Layer 5 of a small transformer language model trained on English Wikipedia (9 layers, counted from 0, width 64).
A neuron's activation on a vector x is SiLU(gate . x) times (in . x), where the dot is the dot product.
The model reads these tokens: " p" "up" "il" "s" " w" "ro" "t" "e" " the" " f" "ol" "l" "ow" "ing" " as" " p" "art" " of" " the" " o" "b" "it" "u" "ary" " a" "r" "t" "ic" "le" " p" "ub" "l"

The vector x that enters this layer's MLP at each token. A number n stands for (n - 500) times 0.0045.
0 " p": 474,599,648,547,580,346,560,398,409,556,438,511,421,546,478,617,590,565,684,418,543,508,575,482,403,716,446,472,306,392,791,324,493,554,411,626,338,474,600,662,545,497,516,516,530,532,405,523,726,489,501,457,532,467,587,453,490,445,399,516,709,346,555,493
1 "up": 496,407,536,395,365,408,699,512,509,602,464,734,490,562,460,642,647,332,567,479,171,683,652,583,512,677,635,510,384,464,383,181,474,447,531,506,377,669,573,646,557,458,552,484,559,657,614,704,513,611,627,569,565,524,509,380,646,405,723,558,465,630,521,714
2 "il": 548,515,506,435,450,535,482,425,585,596,568,752,477,666,561,517,319,336,431,507,458,540,403,567,559,538,712,617,502,449,519,255,562,544,260,595,505,823,733,597,295,607,673,378,605,740,693,527,562,424,697,718,413,590,326,417,528,614,619,576,401,494,665,467
3 "s": 574,518,512,507,389,588,530,364,376,391,628,704,522,717,373,541,473,541,446,460,376,530,313,659,517,555,528,590,377,442,380,316,711,702,694,363,453,472,705,804,496,492,673,443,561,584,533,378,498,430,535,481,577,614,543,292,428,536,608,571,557,526,539,537
4 " w": 459,590,594,513,638,643,388,326,358,515,528,619,657,536,502,581,541,485,525,513,547,308,519,683,555,595,735,673,543,488,781,378,617,483,480,522,526,470,585,757,508,541,497,369,579,441,564,568,501,453,501,457,375,500,711,621,365,475,379,351,411,469,528,545
5 "ro": 380,460,501,626,414,658,682,335,490,430,521,483,370,539,434,576,470,636,641,588,643,427,371,555,458,713,565,640,328,600,421,377,422,482,484,497,362,488,453,659,393,368,292,466,422,528,623,695,544,214,455,374,520,324,621,486,89,695,309,766,391,619,409,516
6 "t": 683,604,446,517,403,464,394,149,361,507,426,756,557,352,301,665,633,501,433,635,664,465,543,464,637,612,517,586,526,564,508,295,443,342,403,394,545,692,186,612,612,379,512,552,461,402,382,557,416,557,790,586,387,691,400,441,361,431,407,533,495,645,616,533
7 "e": 507,524,372,588,656,587,474,209,576,423,531,713,475,677,402,506,434,415,445,646,639,399,471,610,393,479,604,648,389,717,400,474,203,595,640,268,532,516,502,552,546,400,437,254,752,485,482,320,336,387,663,461,620,616,353,403,600,458,564,427,422,553,434,649
8 " the": 352,538,533,485,657,518,568,214,767,531,558,482,424,733,357,618,505,467,463,429,597,315,541,646,515,593,481,525,553,367,432,536,533,332,427,458,498,555,531,498,605,493,508,445,561,494,316,488,826,402,606,405,275,491,498,757,400,244,525,631,389,495,622,505
9 " f": 442,563,478,497,679,409,449,182,476,555,486,516,645,670,577,538,572,546,580,445,405,456,541,486,658,550,545,618,599,609,812,476,464,320,558,516,483,310,599,581,587,528,496,349,426,695,517,557,553,528,371,608,422,520,648,609,564,481,338,440,561,527,487,498
10 "ol": 272,535,476,445,548,526,598,350,510,482,346,554,539,487,731,373,672,507,619,388,364,664,234,388,668,422,570,541,500,573,529,562,623,474,667,375,702,500,460,721,591,277,428,391,593,584,661,518,486,593,444,585,471,569,333,521,234,342,544,575,386,492,589,552
11 "l": 390,786,730,656,642,476,621,379,340,500,547,545,587,712,695,523,478,560,562,349,387,486,687,495,485,608,313,344,634,488,567,455,431,415,552,226,389,501,444,719,641,422,667,832,408,640,726,374,565,466,324,624,485,471,396,404,398,433,731,647,482,582,504,510
12 "ow": 561,511,581,570,485,211,332,293,338,367,472,708,586,589,656,653,521,508,468,220,561,464,567,547,639,604,553,555,431,501,361,503,682,522,462,297,549,631,491,665,541,357,529,527,674,401,713,260,502,214,267,329,424,426,479,533,452,378,593,469,613,546,349,441
13 "ing": 578,487,660,491,553,365,428,141,291,324,605,628,496,710,634,577,635,422,434,534,670,575,575,464,598,363,564,387,550,727,291,483,431,427,500,403,518,587,578,504,480,560,674,419,473,695,532,358,442,333,481,417,473,498,398,402,506,426,422,457,488,511,373,607
14 " as": 574,308,508,268,614,405,620,142,401,375,483,466,387,596,362,512,550,527,543,526,700,614,559,329,459,467,380,495,397,410,470,502,405,638,380,431,560,507,598,842,390,451,459,361,531,651,596,294,581,475,674,523,454,495,661,589,426,359,361,461,461,526,565,650
15 " p": 507,610,641,609,597,345,563,335,395,581,423,506,423,523,455,606,493,622,679,432,516,506,510,499,460,722,412,483,359,429,811,364,492,573,392,570,358,425,562,614,500,480,547,515,513,613,451,517,703,426,515,483,505,471,593,480,509,480,406,502,602,322,563,504
16 "art": 500,586,611,433,444,540,493,241,473,567,531,554,615,587,437,687,452,338,444,364,367,472,569,445,570,333,777,348,342,381,315,225,260,416,530,454,493,809,544,637,509,499,528,644,577,573,605,467,565,659,594,611,587,516,399,532,537,345,508,545,581,278,459,481
17 " of": 470,350,756,468,522,446,430,223,322,545,601,609,408,470,351,425,667,442,385,513,505,508,624,478,422,468,445,455,650,566,292,448,439,423,350,583,739,688,634,625,481,481,444,266,400,645,620,454,543,494,628,301,538,602,550,458,471,450,437,630,592,635,675,582
18 " the": 385,516,523,480,659,529,564,221,754,552,561,434,434,737,361,590,507,468,441,397,594,318,523,636,519,609,483,521,578,363,410,540,542,346,430,453,506,552,558,511,613,491,508,463,587,465,303,468,835,402,612,405,296,481,501,755,426,232,516,592,399,485,613,507
19 " o": 365,644,604,544,449,432,521,230,481,529,454,573,414,327,427,687,509,484,894,406,425,436,447,456,491,559,473,616,399,527,482,463,387,525,526,498,368,411,484,601,505,238,497,592,383,589,375,546,470,554,450,551,550,522,700,445,327,504,456,478,398,572,475,498
20 "b": 416,564,515,442,463,489,590,346,375,509,402,438,536,451,537,671,607,431,628,342,473,482,623,376,561,556,450,534,546,481,454,662,274,469,449,582,644,569,624,813,551,435,513,481,522,827,328,622,523,581,528,679,618,578,478,333,396,412,193,500,349,631,487,509
21 "it": 680,457,597,353,614,325,580,243,293,437,480,977,534,602,524,576,446,671,530,253,478,621,509,576,698,694,404,666,646,608,452,440,417,802,445,389,455,432,551,545,477,581,855,461,579,599,412,648,467,520,558,595,489,476,431,455,367,406,296,484,398,383,390,456
22 "u": 577,593,365,479,818,438,672,389,430,327,405,653,349,460,296,489,334,403,519,408,317,452,336,628,605,620,484,664,772,515,478,623,594,676,513,547,577,463,455,341,338,552,371,696,659,558,535,606,538,380,400,486,724,522,605,425,411,729,525,700,442,571,561,502
23 "ary": 610,561,419,705,487,430,362,283,575,346,668,539,380,627,663,677,521,438,425,496,257,533,405,570,597,277,423,578,581,731,360,384,453,600,613,487,618,566,721,613,454,335,556,626,480,594,558,391,501,536,491,453,485,519,330,567,450,599,412,455,492,531,451,417
24 " a": 469,497,643,500,763,522,582,344,559,462,497,490,433,487,522,763,555,545,730,380,594,465,585,568,578,418,507,429,644,636,335,453,521,529,492,480,470,401,505,638,517,369,562,495,628,354,318,420,721,445,333,575,574,477,637,576,344,341,407,530,382,742,537,507
25 "r": 500,618,403,494,503,429,529,260,428,535,435,354,311,353,343,477,462,552,678,370,365,326,329,396,503,643,447,685,741,510,446,599,506,624,514,400,724,506,602,761,499,436,682,524,404,316,566,514,483,519,351,644,317,637,594,524,401,471,361,689,596,639,379,426
26 "t": 561,698,240,437,466,562,608,219,345,633,510,328,462,563,394,583,397,484,490,468,492,353,539,516,656,629,537,439,686,482,471,254,347,352,512,418,742,569,321,753,587,544,534,499,346,349,608,612,471,487,378,383,418,457,569,249,422,502,168,375,676,508,554,409
27 "ic": 407,572,324,672,569,388,763,203,567,307,448,564,606,561,613,542,503,467,458,532,481,247,529,471,548,439,554,662,372,455,528,335,388,742,459,434,621,496,642,603,578,854,748,456,346,529,542,616,405,376,482,557,535,330,470,446,550,575,161,505,566,583,529,424
28 "le": 387,671,429,577,584,561,570,210,518,367,591,711,425,819,477,572,333,509,494,519,424,483,539,639,458,453,521,494,482,461,294,392,530,515,612,438,636,483,671,613,499,496,545,565,491,528,497,594,358,509,649,367,471,523,532,275,652,601,591,416,614,620,431,411
29 " p": 517,604,636,624,577,363,564,353,403,583,433,515,429,529,460,591,482,622,699,395,533,497,518,513,443,698,429,471,342,450,816,344,491,567,397,560,359,405,595,625,520,481,570,501,456,610,457,500,687,415,493,471,490,490,597,445,512,501,412,514,597,351,571,484
30 "ub": 417,509,172,477,500,485,515,294,470,607,397,484,537,517,667,539,755,292,640,351,396,620,210,372,579,373,616,344,311,544,422,358,535,419,488,559,591,489,543,753,537,263,643,426,480,501,314,548,545,641,609,546,373,547,432,368,398,501,559,435,761,456,449,540
31 "l": 604,850,376,529,739,556,522,429,440,711,452,456,505,512,643,544,414,238,434,415,340,496,536,436,424,433,646,488,404,510,506,271,571,409,429,241,685,659,448,726,509,484,540,680,458,447,673,623,767,596,634,618,721,586,406,572,361,448,500,585,559,341,460,514

Each question shows the input weights of one neuron of the MLP. A number n stands for (n - 500) times 0.0027.

n12 gate: 471,432,586,614,521,568,664,558,564,393,550,467,523,391,477,394,495,576,475,693,638,564,312,401,357,458,542,335,687,757,373,483,385,483,841,524,678,409,499,415,707,416,399,325,328,479,419,493,523,531,769,427,501,564,383,416,536,643,594,414,234,387,534,395
n12 in: 572,544,398,415,502,446,509,387,578,600,494,559,469,456,490,512,568,498,399,474,391,466,445,359,626,456,578,414,459,668,319,606,407,406,366,490,619,508,614,561,351,226,484,346,404,555,293,291,523,316,598,518,534,541,564,489,602,498,657,153,498,682,650,278
It fires most on token 7 "e"

n57 gate: 485,453,559,296,723,643,336,620,468,617,360,413,528,414,569,303,613,462,623,748,402,552,660,301,318,442,492,319,634,653,442,727,510,632,659,730,343,352,417,289,474,405,391,427,503,638,652,617,587,555,370,485,542,650,316,688,353,606,486,350,630,508,430,555
n57 in: 589,567,286,202,389,588,715,539,709,486,472,576,583,482,270,578,544,470,419,283,505,547,729,419,590,498,700,652,587,392,445,658,700,414,431,463,359,449,536,615,364,543,497,621,441,615,474,636,495,520,356,647,481,591,626,588,594,283,472,524,408,481,457,298
Its three highest activations, in order, are on tokens 7 "e", 23 "ary", 13 "ing"

n137 gate: 665,410,585,579,362,498,431,828,277,685,423,444,794,451,622,465,590,478,455,501,626,685,566,589,345,559,793,502,323,367,587,433,620,341,616,555,420,355,345,355,406,610,365,601,576,563,488,269,366,481,629,642,375,370,616,464,638,553,426,617,599,406,486,374
n137 in: 440,548,339,466,375,662,506,606,326,610,604,412,700,338,440,467,540,531,479,439,379,742,227,598,424,396,592,666,350,404,622,446,547,289,542,490,550,560,377,619,379,606,427,534,499,403,630,330,467,503,524,566,528,444,460,268,734,576,410,621,611,482,611,596
It fires most on token 13 "ing"

n61 gate: 441,506,333,495,531,638,351,692,604,675,288,268,696,377,490,512,536,397,400,666,518,553,516,592,421,358,434,569,675,467,623,523,394,443,672,441,429,591,453,461,620,510,163,587,335,511,266,564,631,371,445,641,612,397,621,759,419,511,419,355,662,561,600,374
n61 in: 485,394,500,795,409,560,410,588,511,533,476,582,432,502,378,633,602,438,549,494,442,333,579,279,550,414,515,684,561,742,438,519,529,376,507,199,433,373,489,567,468,321,535,493,682,738,510,468,403,774,670,483,536,621,438,652,256,621,304,545,461,498,517,569
It fires most on token 31 "l"

n161 gate: 407,482,664,385,505,599,349,524,334,411,502,393,414,418,605,507,529,433,412,454,646,539,601,434,532,469,519,606,699,594,326,522,389,240,577,702,454,522,489,623,436,624,717,474,438,512,543,551,510,566,368,855,600,553,527,376,452,512,487,624,441,326,423,401
n161 in: 471,651,387,353,433,470,499,518,322,496,475,435,636,575,446,479,280,574,352,511,589,621,706,317,404,609,608,484,447,627,426,474,331,361,655,693,421,383,392,441,467,339,462,338,693,515,345,441,693,636,414,541,526,462,182,672,434,494,475,466,301,521,392,364
It fires most on token 20 "b"

n189 gate: 400,559,482,348,599,342,495,581,468,506,485,561,628,451,447,499,358,638,259,664,804,527,695,745,557,473,424,508,523,538,607,582,380,498,517,399,386,656,458,465,551,485,533,679,460,369,628,431,384,253,543,499,483,248,624,721,564,389,688,553,182,393,652,322
n189 in: 563,666,439,722,488,544,563,433,638,668,421,231,572,567,519,626,592,512,659,402,357,537,408,301,469,400,543,487,635,363,552,352,591,319,441,413,450,422,673,487,550,367,489,472,517,437,722,555,378,536,539,617,517,493,559,530,321,527,380,569,708,407,218,584
On which token does it fire most, and how strongly? 11 "l", at about 2.6

n138 gate: 471,598,392,394,479,754,588,611,553,648,527,465,600,539,429,336,217,404,494,510,548,528,338,456,353,473,682,169,512,387,605,600,450,542,462,333,305,438,474,380,470,530,358,708,504,560,453,483,430,441,311,384,358,424,607,856,421,530,513,575,277,444,497,421
n138 in: 509,385,608,333,487,650,518,499,536,663,572,584,523,373,465,615,674,286,540,586,509,414,571,417,512,614,370,450,276,477,523,389,468,638,521,515,474,606,180,564,549,555,430,401,380,488,513,403,595,206,379,707,491,325,428,314,688,396,348,493,499,627,633,407
Its two highest activations, in order, are on tokens 5 "ro", 28 "le"

n66 gate: 430,341,512,489,358,610,449,529,769,613,575,403,692,412,768,431,462,597,703,429,619,543,550,576,482,683,412,334,444,606,420,692,416,211,556,436,612,248,386,466,449,619,221,446,755,530,436,431,442,292,367,432,443,589,824,557,572,321,640,455,444,665,392,474
n66 in: 619,370,581,416,514,321,480,337,457,658,491,599,789,445,469,590,673,522,475,647,506,307,467,604,593,674,354,412,483,362,445,236,437,443,523,546,537,315,497,622,685,592,593,554,213,450,423,489,398,490,570,553,530,590,272,618,488,739,444,607,549,411,374,564
Its two highest activations, in order, are on tokens 9 " f", 22 "u"

n108 gate: 611,418,491,481,484,349,490,480,563,523,654,583,411,387,338,405,655,427,479,551,461,635,525,341,581,458,689,443,455,691,409,574,538,269,828,399,325,362,465,48,373,655,331,672,487,442,517,235,343,444,595,647,414,471,356,570,477,555,385,365,628,592,599,657
n108 in: 640,648,627,380,333,616,452,501,584,301,662,420,397,344,516,286,370,651,374,294,408,670,401,323,531,434,340,605,433,791,671,617,588,286,450,493,408,453,631,298,434,550,625,457,602,597,485,620,400,375,484,562,395,430,395,510,395,352,211,399,524,515,330,577
It fires most on token 13 "ing"

n120 gate: 367,502,530,288,472,370,717,605,344,533,488,597,473,530,618,510,631,211,511,301,528,584,631,429,378,465,591,455,271,369,332,373,529,571,534,491,253,387,425,277,643,595,483,288,540,547,529,662,677,606,524,423,277,461,623,392,603,468,563,337,538,296,392,632
n120 in: 579,502,604,470,439,517,634,607,437,483,718,583,421,310,606,542,554,670,452,431,546,424,649,357,457,467,311,640,526,319,441,519,530,522,387,649,542,807,392,543,434,253,642,667,506,768,606,627,401,343,442,576,590,711,599,460,558,608,486,648,417,428,523,478
It fires most on token 1 "up"

n136 gate: 413,489,723,500,539,669,488,507,398,504,592,305,407,216,451,486,535,512,534,566,425,662,320,559,297,470,579,261,418,284,406,599,739,454,289,575,389,393,368,500,451,579,264,434,476,592,809,432,507,381,614,521,365,547,545,339,395,578,670,412,421,577,402,577
n136 in: 602,777,582,449,690,527,353,570,373,536,714,606,552,343,251,416,691,630,752,360,312,472,524,508,594,419,587,616,462,559,482,526,620,474,451,430,424,442,531,645,594,667,404,553,414,404,564,399,422,641,821,539,531,579,628,580,489,349,510,546,556,441,350,648
It fires most on token 17 " of"

n117 gate: 503,250,690,397,461,475,586,654,547,529,293,521,523,506,430,465,687,626,279,573,448,476,462,394,489,365,476,512,370,579,389,782,376,607,513,343,430,544,329,569,480,469,620,476,279,582,281,416,425,651,537,649,698,605,557,453,534,521,507,267,447,756,414,324
n117 in: 442,497,732,437,546,522,648,454,334,471,646,183,421,578,630,664,555,278,325,449,516,465,394,556,631,504,533,615,470,640,481,483,619,288,518,478,261,492,534,575,457,337,521,441,428,636,414,661,513,520,635,649,498,517,506,382,554,449,400,412,316,499,490,407
It fires most on token 20 "b"

n44 gate: 823,395,478,405,288,434,485,560,594,426,607,671,239,435,640,152,570,484,342,317,482,683,388,574,401,605,530,487,470,561,627,558,483,531,506,431,276,404,662,504,359,657,382,606,588,580,715,600,519,487,491,481,382,357,637,506,361,601,487,348,517,563,664,555
n44 in: 617,390,714,683,541,462,264,401,410,440,415,396,402,435,389,604,575,618,446,567,529,571,539,669,589,505,781,542,263,336,384,560,452,587,670,400,654,437,634,393,415,601,549,578,722,515,711,392,390,658,495,297,406,450,542,430,509,571,451,445,573,455,273,493
It fires most on token 3 "s"

n73 gate: 671,401,273,509,350,474,144,556,591,768,489,505,395,635,515,434,676,632,379,669,422,496,459,634,298,662,550,569,465,567,250,418,472,611,584,457,397,543,511,209,363,535,455,367,546,508,445,531,522,582,666,486,543,508,621,524,508,459,431,487,673,475,494,512
n73 in: 449,687,517,349,547,484,439,528,544,330,386,448,441,459,621,621,418,606,562,470,461,350,473,472,393,484,586,476,194,670,626,457,613,434,530,522,258,552,521,236,457,620,499,243,490,590,689,578,440,546,471,542,628,603,389,797,533,443,436,490,662,572,373,345
It fires most on token 26 "t"

n46 gate: 410,549,389,566,400,403,382,647,575,621,402,562,640,295,363,566,424,444,647,401,372,561,339,434,582,524,433,428,429,541,395,523,345,423,398,610,600,451,381,535,587,556,464,570,524,532,578,367,124,330,458,670,366,526,735,658,556,754,654,398,333,592,635,446
n46 in: 352,466,420,450,543,499,429,507,484,452,540,737,465,514,279,411,648,553,563,523,474,414,292,490,510,280,600,451,449,358,290,459,493,439,605,538,508,561,309,448,724,490,371,399,94,484,502,423,596,467,467,663,463,627,581,562,538,548,400,380,491,733,693,455
On which token does it fire most, and how strongly? 19 " o", at about 2.2

n107 gate: 560,527,496,645,424,381,552,621,351,490,527,634,445,580,706,614,363,709,345,566,509,582,446,605,312,578,590,391,567,372,296,616,581,361,438,596,461,408,529,498,442,379,486,763,371,654,489,585,520,489,331,339,463,400,560,661,537,290,502,310,584,424,537,380
n107 in: 731,657,434,375,460,393,345,519,374,600,832,503,519,513,454,371,501,569,445,399,384,334,428,478,269,447,346,732,409,453,640,611,494,571,396,595,572,485,397,511,570,246,433,416,319,434,468,449,659,551,557,439,498,410,461,494,552,255,571,417,478,367,729,623
It fires most on token 27 "ic"

n126 gate: 600,358,786,438,190,321,311,584,423,444,408,593,634,427,508,601,432,425,316,358,504,651,316,304,650,482,413,617,651,611,407,744,312,510,780,398,517,383,377,413,633,508,589,651,616,368,429,638,537,504,714,434,395,683,514,387,403,643,545,395,476,550,580,511
n126 in: 463,591,168,518,583,596,623,485,508,303,546,430,754,627,393,484,446,622,574,424,362,435,750,514,393,536,648,555,351,520,416,554,704,300,615,364,450,423,520,541,536,353,547,580,569,294,552,275,497,445,346,467,582,391,408,560,442,506,481,356,612,665,517,393
It fires most on token 12 "ow"

n53 gate: 582,475,311,512,626,542,704,694,351,477,592,212,643,383,416,461,408,659,592,705,364,376,550,458,626,690,431,324,592,671,417,806,599,665,522,574,491,548,362,533,340,355,564,347,471,488,398,587,558,532,446,397,511,448,595,387,531,369,564,652,400,439,523,667
n53 in: 486,678,515,406,568,347,508,600,500,342,568,537,502,623,454,344,339,444,490,706,488,420,482,713,478,413,318,473,545,585,504,569,416,419,353,785,511,575,508,306,595,307,626,668,652,658,351,510,599,443,344,401,430,448,428,442,731,513,657,385,475,374,330,303
It fires most on token 22 "u"

n183 gate: 418,587,588,522,398,456,133,497,254,445,425,473,450,636,527,201,479,368,404,514,510,602,492,382,357,532,404,464,649,366,255,545,531,347,548,464,469,469,418,417,562,820,490,680,614,587,483,546,296,754,511,420,481,474,538,514,404,675,534,368,512,468,534,600
n183 in: 536,451,452,407,375,477,403,471,419,500,485,483,507,492,398,500,469,386,474,497,568,551,571,536,499,514,438,498,180,420,608,324,481,541,462,470,477,541,655,595,676,416,423,396,52,363,378,549,396,362,861,639,677,461,372,421,658,388,474,388,604,440,434,516
It fires most on token 28 "le"

n27 gate: 511,557,387,560,267,497,659,430,311,680,471,657,388,361,557,467,485,621,486,630,499,393,466,656,317,335,499,561,675,484,264,747,462,532,453,405,374,424,512,530,450,342,400,569,764,542,419,547,474,502,358,526,490,521,784,544,324,509,370,622,586,432,540,633
n27 in: 544,570,619,569,498,534,502,342,646,486,516,486,487,563,385,398,629,410,516,500,268,531,573,407,699,418,396,389,431,518,535,544,602,655,586,332,575,749,482,360,373,370,543,540,487,466,428,668,397,572,544,426,538,459,472,667,381,527,463,624,279,476,343,473
It fires most on token 22 "u"

n144 gate: 462,351,412,423,518,602,569,571,288,650,398,423,482,468,698,294,445,373,439,479,528,558,621,460,321,525,541,351,547,447,614,245,430,655,484,375,527,639,443,445,325,544,477,550,516,365,558,374,631,619,503,502,524,340,460,640,509,720,550,439,576,287,588,415
n144 in: 593,662,308,528,507,566,330,534,586,469,498,329,540,475,399,438,652,621,382,655,536,392,517,314,501,520,756,543,634,417,597,439,275,563,614,311,306,275,421,552,369,674,555,510,511,625,463,594,456,313,465,537,628,495,436,352,516,417,535,590,507,549,402,405
It fires most on token 31 "l"

n158 gate: 706,461,563,658,543,516,563,619,473,406,396,528,508,381,451,361,642,442,619,508,526,586,468,271,360,420,676,392,665,426,330,439,470,479,473,604,619,584,572,411,482,439,291,577,722,251,824,653,590,655,625,568,500,428,424,742,441,512,676,513,500,310,657,643
n158 in: 615,521,412,807,549,594,586,571,478,739,541,382,573,612,696,425,548,715,522,650,510,689,559,457,640,528,596,687,583,390,542,399,596,279,573,491,598,459,264,403,515,487,447,598,536,435,471,465,452,501,344,663,662,535,551,506,522,483,591,345,520,698,619,202
On which token does it fire most, and how strongly? 31 "l", at about 2.2

n182 gate: 460,516,563,569,501,564,506,592,612,479,599,450,696,449,414,441,612,647,452,393,274,306,337,485,345,696,614,584,546,311,411,604,319,406,679,498,395,409,550,402,547,588,377,487,568,655,713,567,560,468,815,721,289,643,585,689,673,587,391,484,476,451,373,443
n182 in: 521,688,528,597,651,625,408,488,443,655,518,271,303,251,422,467,456,602,429,582,414,677,555,391,476,526,726,484,601,527,515,298,546,478,457,477,640,770,513,467,473,420,443,498,458,363,500,413,643,834,632,627,475,609,645,663,605,595,556,542,504,480,491,546
It fires most on token 16 "art"

n175 gate: 506,652,775,432,605,273,516,521,411,490,280,428,435,319,412,522,466,524,414,468,470,579,434,493,327,250,575,542,540,505,630,643,683,372,513,581,414,450,596,279,561,355,623,507,617,420,587,485,513,479,511,497,411,322,666,467,366,543,474,402,591,331,522,448
n175 in: 584,348,666,457,317,536,499,526,347,586,271,406,470,292,781,604,796,565,351,689,488,478,499,319,558,305,509,544,586,490,572,578,392,462,560,730,287,444,671,298,409,451,611,501,378,539,483,613,801,446,384,708,412,533,633,580,502,493,405,509,466,510,426,530
It fires most on token 28 "le"

n101 gate: 260,655,634,619,541,529,331,478,428,528,366,492,549,349,553,617,400,553,517,619,383,433,493,473,835,373,465,482,440,580,487,507,253,640,573,455,500,325,503,467,409,503,609,573,582,628,405,412,472,458,583,600,574,430,640,589,756,633,614,473,541,481,420,465
n101 in: 632,304,516,508,524,533,574,476,238,501,664,660,612,429,642,742,423,455,485,509,499,624,604,256,648,602,355,586,469,467,428,398,536,518,589,482,392,426,422,610,432,430,404,609,542,472,497,409,584,447,583,593,475,505,274,553,572,720,316,582,509,601,537,531
Its two highest activations, in order, are on tokens 23 "ary", 11 "l"

n91 gate: 538,346,611,406,330,620,448,787,542,808,338,575,546,380,467,583,476,373,540,537,669,377,644,467,539,566,491,559,622,356,443,495,518,449,619,735,250,356,546,568,380,571,275,536,421,396,499,522,251,427,632,533,456,482,550,670,795,623,342,528,594,332,458,556
n91 in: 457,394,496,423,334,773,408,537,602,551,545,484,367,364,400,589,360,424,395,468,564,393,322,522,680,415,474,673,688,690,320,348,393,529,375,507,335,351,599,634,327,315,554,522,657,316,610,566,477,566,740,483,491,301,587,447,479,560,400,649,430,560,658,476
It fires most on token 9 " f"

n19 gate: 383,463,469,404,387,461,166,580,590,297,473,439,507,529,390,358,461,357,490,520,424,477,354,437,373,649,551,276,649,509,479,635,520,411,468,596,363,249,597,434,318,451,311,616,421,442,520,567,590,411,489,522,674,699,399,563,792,606,553,167,486,461,588,545
n19 in: 441,515,418,594,463,687,679,690,575,552,519,357,311,453,260,496,400,358,549,377,509,469,286,321,382,539,464,493,534,711,614,427,536,616,452,404,553,601,631,391,545,608,492,203,538,361,455,544,678,368,702,556,424,473,432,471,686,511,538,429,434,409,547,461
On which token does it fire most, and how strongly? 12 "ow", at about 0.83

n140 gate: 541,569,409,479,613,398,407,481,561,441,309,441,529,395,306,535,425,612,465,394,656,502,562,343,371,436,606,634,542,708,417,539,716,516,557,358,571,358,354,180,207,404,489,621,509,417,732,551,364,511,439,436,530,576,380,525,480,776,405,520,590,420,547,374
n140 in: 632,525,634,488,522,752,441,549,363,548,386,610,437,321,492,455,586,507,459,575,193,484,591,591,409,818,429,576,691,447,590,267,383,664,365,442,534,516,483,554,573,433,490,643,508,600,388,466,624,541,457,598,573,421,508,444,419,269,552,472,352,380,535,393
On which token does it fire most, and how strongly? 22 "u", at about 4.5

n93 gate: 448,379,511,671,657,490,395,598,340,605,470,457,424,434,823,483,443,280,533,596,527,553,487,424,380,653,599,462,700,454,456,515,461,389,508,499,378,417,351,342,528,565,469,518,272,542,334,551,282,716,502,616,422,345,438,623,521,744,515,595,576,364,442,525
n93 in: 385,525,378,593,532,549,595,408,315,527,709,503,242,556,554,523,273,346,700,457,515,528,381,177,398,514,525,431,544,579,512,336,460,546,408,354,391,524,478,438,370,312,700,476,411,616,382,578,427,683,425,714,443,396,327,619,489,554,413,606,402,531,535,660
On which token does it fire most, and how strongly? 30 "ub", at about 0.77

n103 gate: 483,707,530,512,327,427,694,551,483,543,511,460,696,677,603,377,675,561,294,457,572,531,449,574,606,623,492,580,730,568,595,624,425,633,654,530,498,394,555,407,189,563,452,429,384,547,380,615,396,494,557,692,589,575,473,750,527,313,639,579,373,394,578,407
n103 in: 422,601,728,403,801,430,314,533,709,477,420,685,397,571,572,739,312,608,568,451,561,620,331,517,501,516,459,453,418,496,544,518,632,643,566,542,574,401,373,364,620,525,585,575,468,693,526,462,237,463,519,382,494,567,528,649,368,631,472,435,460,545,566,709
It fires most on token 21 "it"

n123 gate: 630,558,427,371,370,468,493,648,544,481,411,447,462,350,450,538,452,572,248,392,540,807,540,455,406,579,304,723,359,596,493,519,373,455,541,556,471,575,554,495,283,294,597,520,529,515,384,588,323,543,538,368,666,600,408,544,611,568,352,548,411,293,594,575
n123 in: 682,645,611,542,473,385,659,564,708,436,482,392,593,528,509,568,624,620,564,707,582,612,461,613,483,514,300,479,546,470,489,313,409,248,552,461,638,634,588,503,594,425,406,310,584,539,381,603,676,448,532,265,459,503,558,516,480,495,429,220,545,497,616,620
It fires most on token 25 "r"

n190 gate: 638,554,630,621,590,564,339,552,528,603,554,608,502,263,569,275,626,615,321,514,562,597,329,498,552,562,621,503,505,539,638,414,431,619,660,491,547,504,524,531,288,569,569,532,380,456,661,531,563,389,702,323,333,518,421,469,305,522,555,648,314,564,592,620
n190 in: 277,418,671,422,429,579,638,459,599,494,580,505,410,548,702,372,454,585,283,773,401,588,460,415,518,517,478,465,513,428,613,630,401,564,614,474,598,562,444,554,564,396,403,347,438,638,489,260,597,593,341,546,604,579,576,582,222,432,629,487,393,691,513,594
It fires most on token 10 "ol"

n145 gate: 585,716,472,478,484,368,714,521,412,453,569,320,402,274,734,402,522,476,426,384,544,725,364,568,252,537,661,384,604,362,390,434,544,511,716,541,634,535,466,275,336,503,549,572,594,633,459,513,611,556,677,699,384,488,399,493,612,372,312,565,528,523,616,618
n145 in: 559,623,505,430,344,499,440,518,514,385,412,510,659,538,687,563,467,660,540,441,553,563,631,575,594,657,515,390,533,409,301,314,590,504,467,583,540,520,677,519,373,473,628,387,424,322,329,587,409,335,481,436,490,660,609,469,388,486,370,451,502,251,334,306
It fires most on token 30 "ub"

n109 gate: 694,418,447,561,700,516,612,593,474,471,532,208,556,611,630,460,843,352,518,419,673,581,651,615,516,474,420,427,547,626,340,664,707,544,460,523,440,427,521,493,388,566,448,626,509,542,526,479,490,541,196,654,471,434,463,641,483,617,630,427,358,461,627,450
n109 in: 514,465,521,337,529,458,465,600,356,342,597,318,542,631,395,495,345,469,568,586,588,473,494,682,553,665,521,437,628,327,493,310,383,772,428,511,397,495,483,781,499,616,537,546,585,498,450,746,526,584,432,659,488,357,546,520,511,737,306,634,286,549,436,432
It fires most on token 24 " a"

n132 gate: 470,374,470,462,676,475,517,593,554,552,472,493,615,445,271,467,390,415,355,245,412,555,603,512,392,527,602,424,614,375,403,642,658,289,500,482,619,554,278,477,511,546,491,561,377,765,772,439,406,588,593,491,544,399,672,538,708,470,401,720,523,502,487,512
n132 in: 562,457,544,489,499,302,242,379,500,362,607,516,678,294,463,656,424,610,572,631,394,608,372,569,483,495,451,380,396,401,383,250,368,611,495,385,295,343,545,692,397,588,604,511,547,378,470,248,555,438,588,414,543,525,544,437,208,604,513,553,485,414,424,552
It fires most on token 16 "art"

n34 gate: 490,367,341,465,415,605,418,644,596,445,517,318,646,430,353,319,445,683,513,527,363,614,792,548,565,521,95,377,433,302,401,458,552,614,568,287,617,618,424,532,393,459,578,493,420,693,331,573,430,440,546,564,276,623,477,397,514,454,540,591,357,519,530,406
n34 in: 542,420,427,486,273,510,621,371,588,441,417,480,653,735,579,586,530,380,438,559,530,295,381,541,536,562,330,494,384,483,582,440,377,717,617,610,404,326,223,622,399,581,470,574,555,423,563,462,528,373,636,401,536,503,422,671,594,431,373,552,461,759,646,434
It fires most on token 14 " as"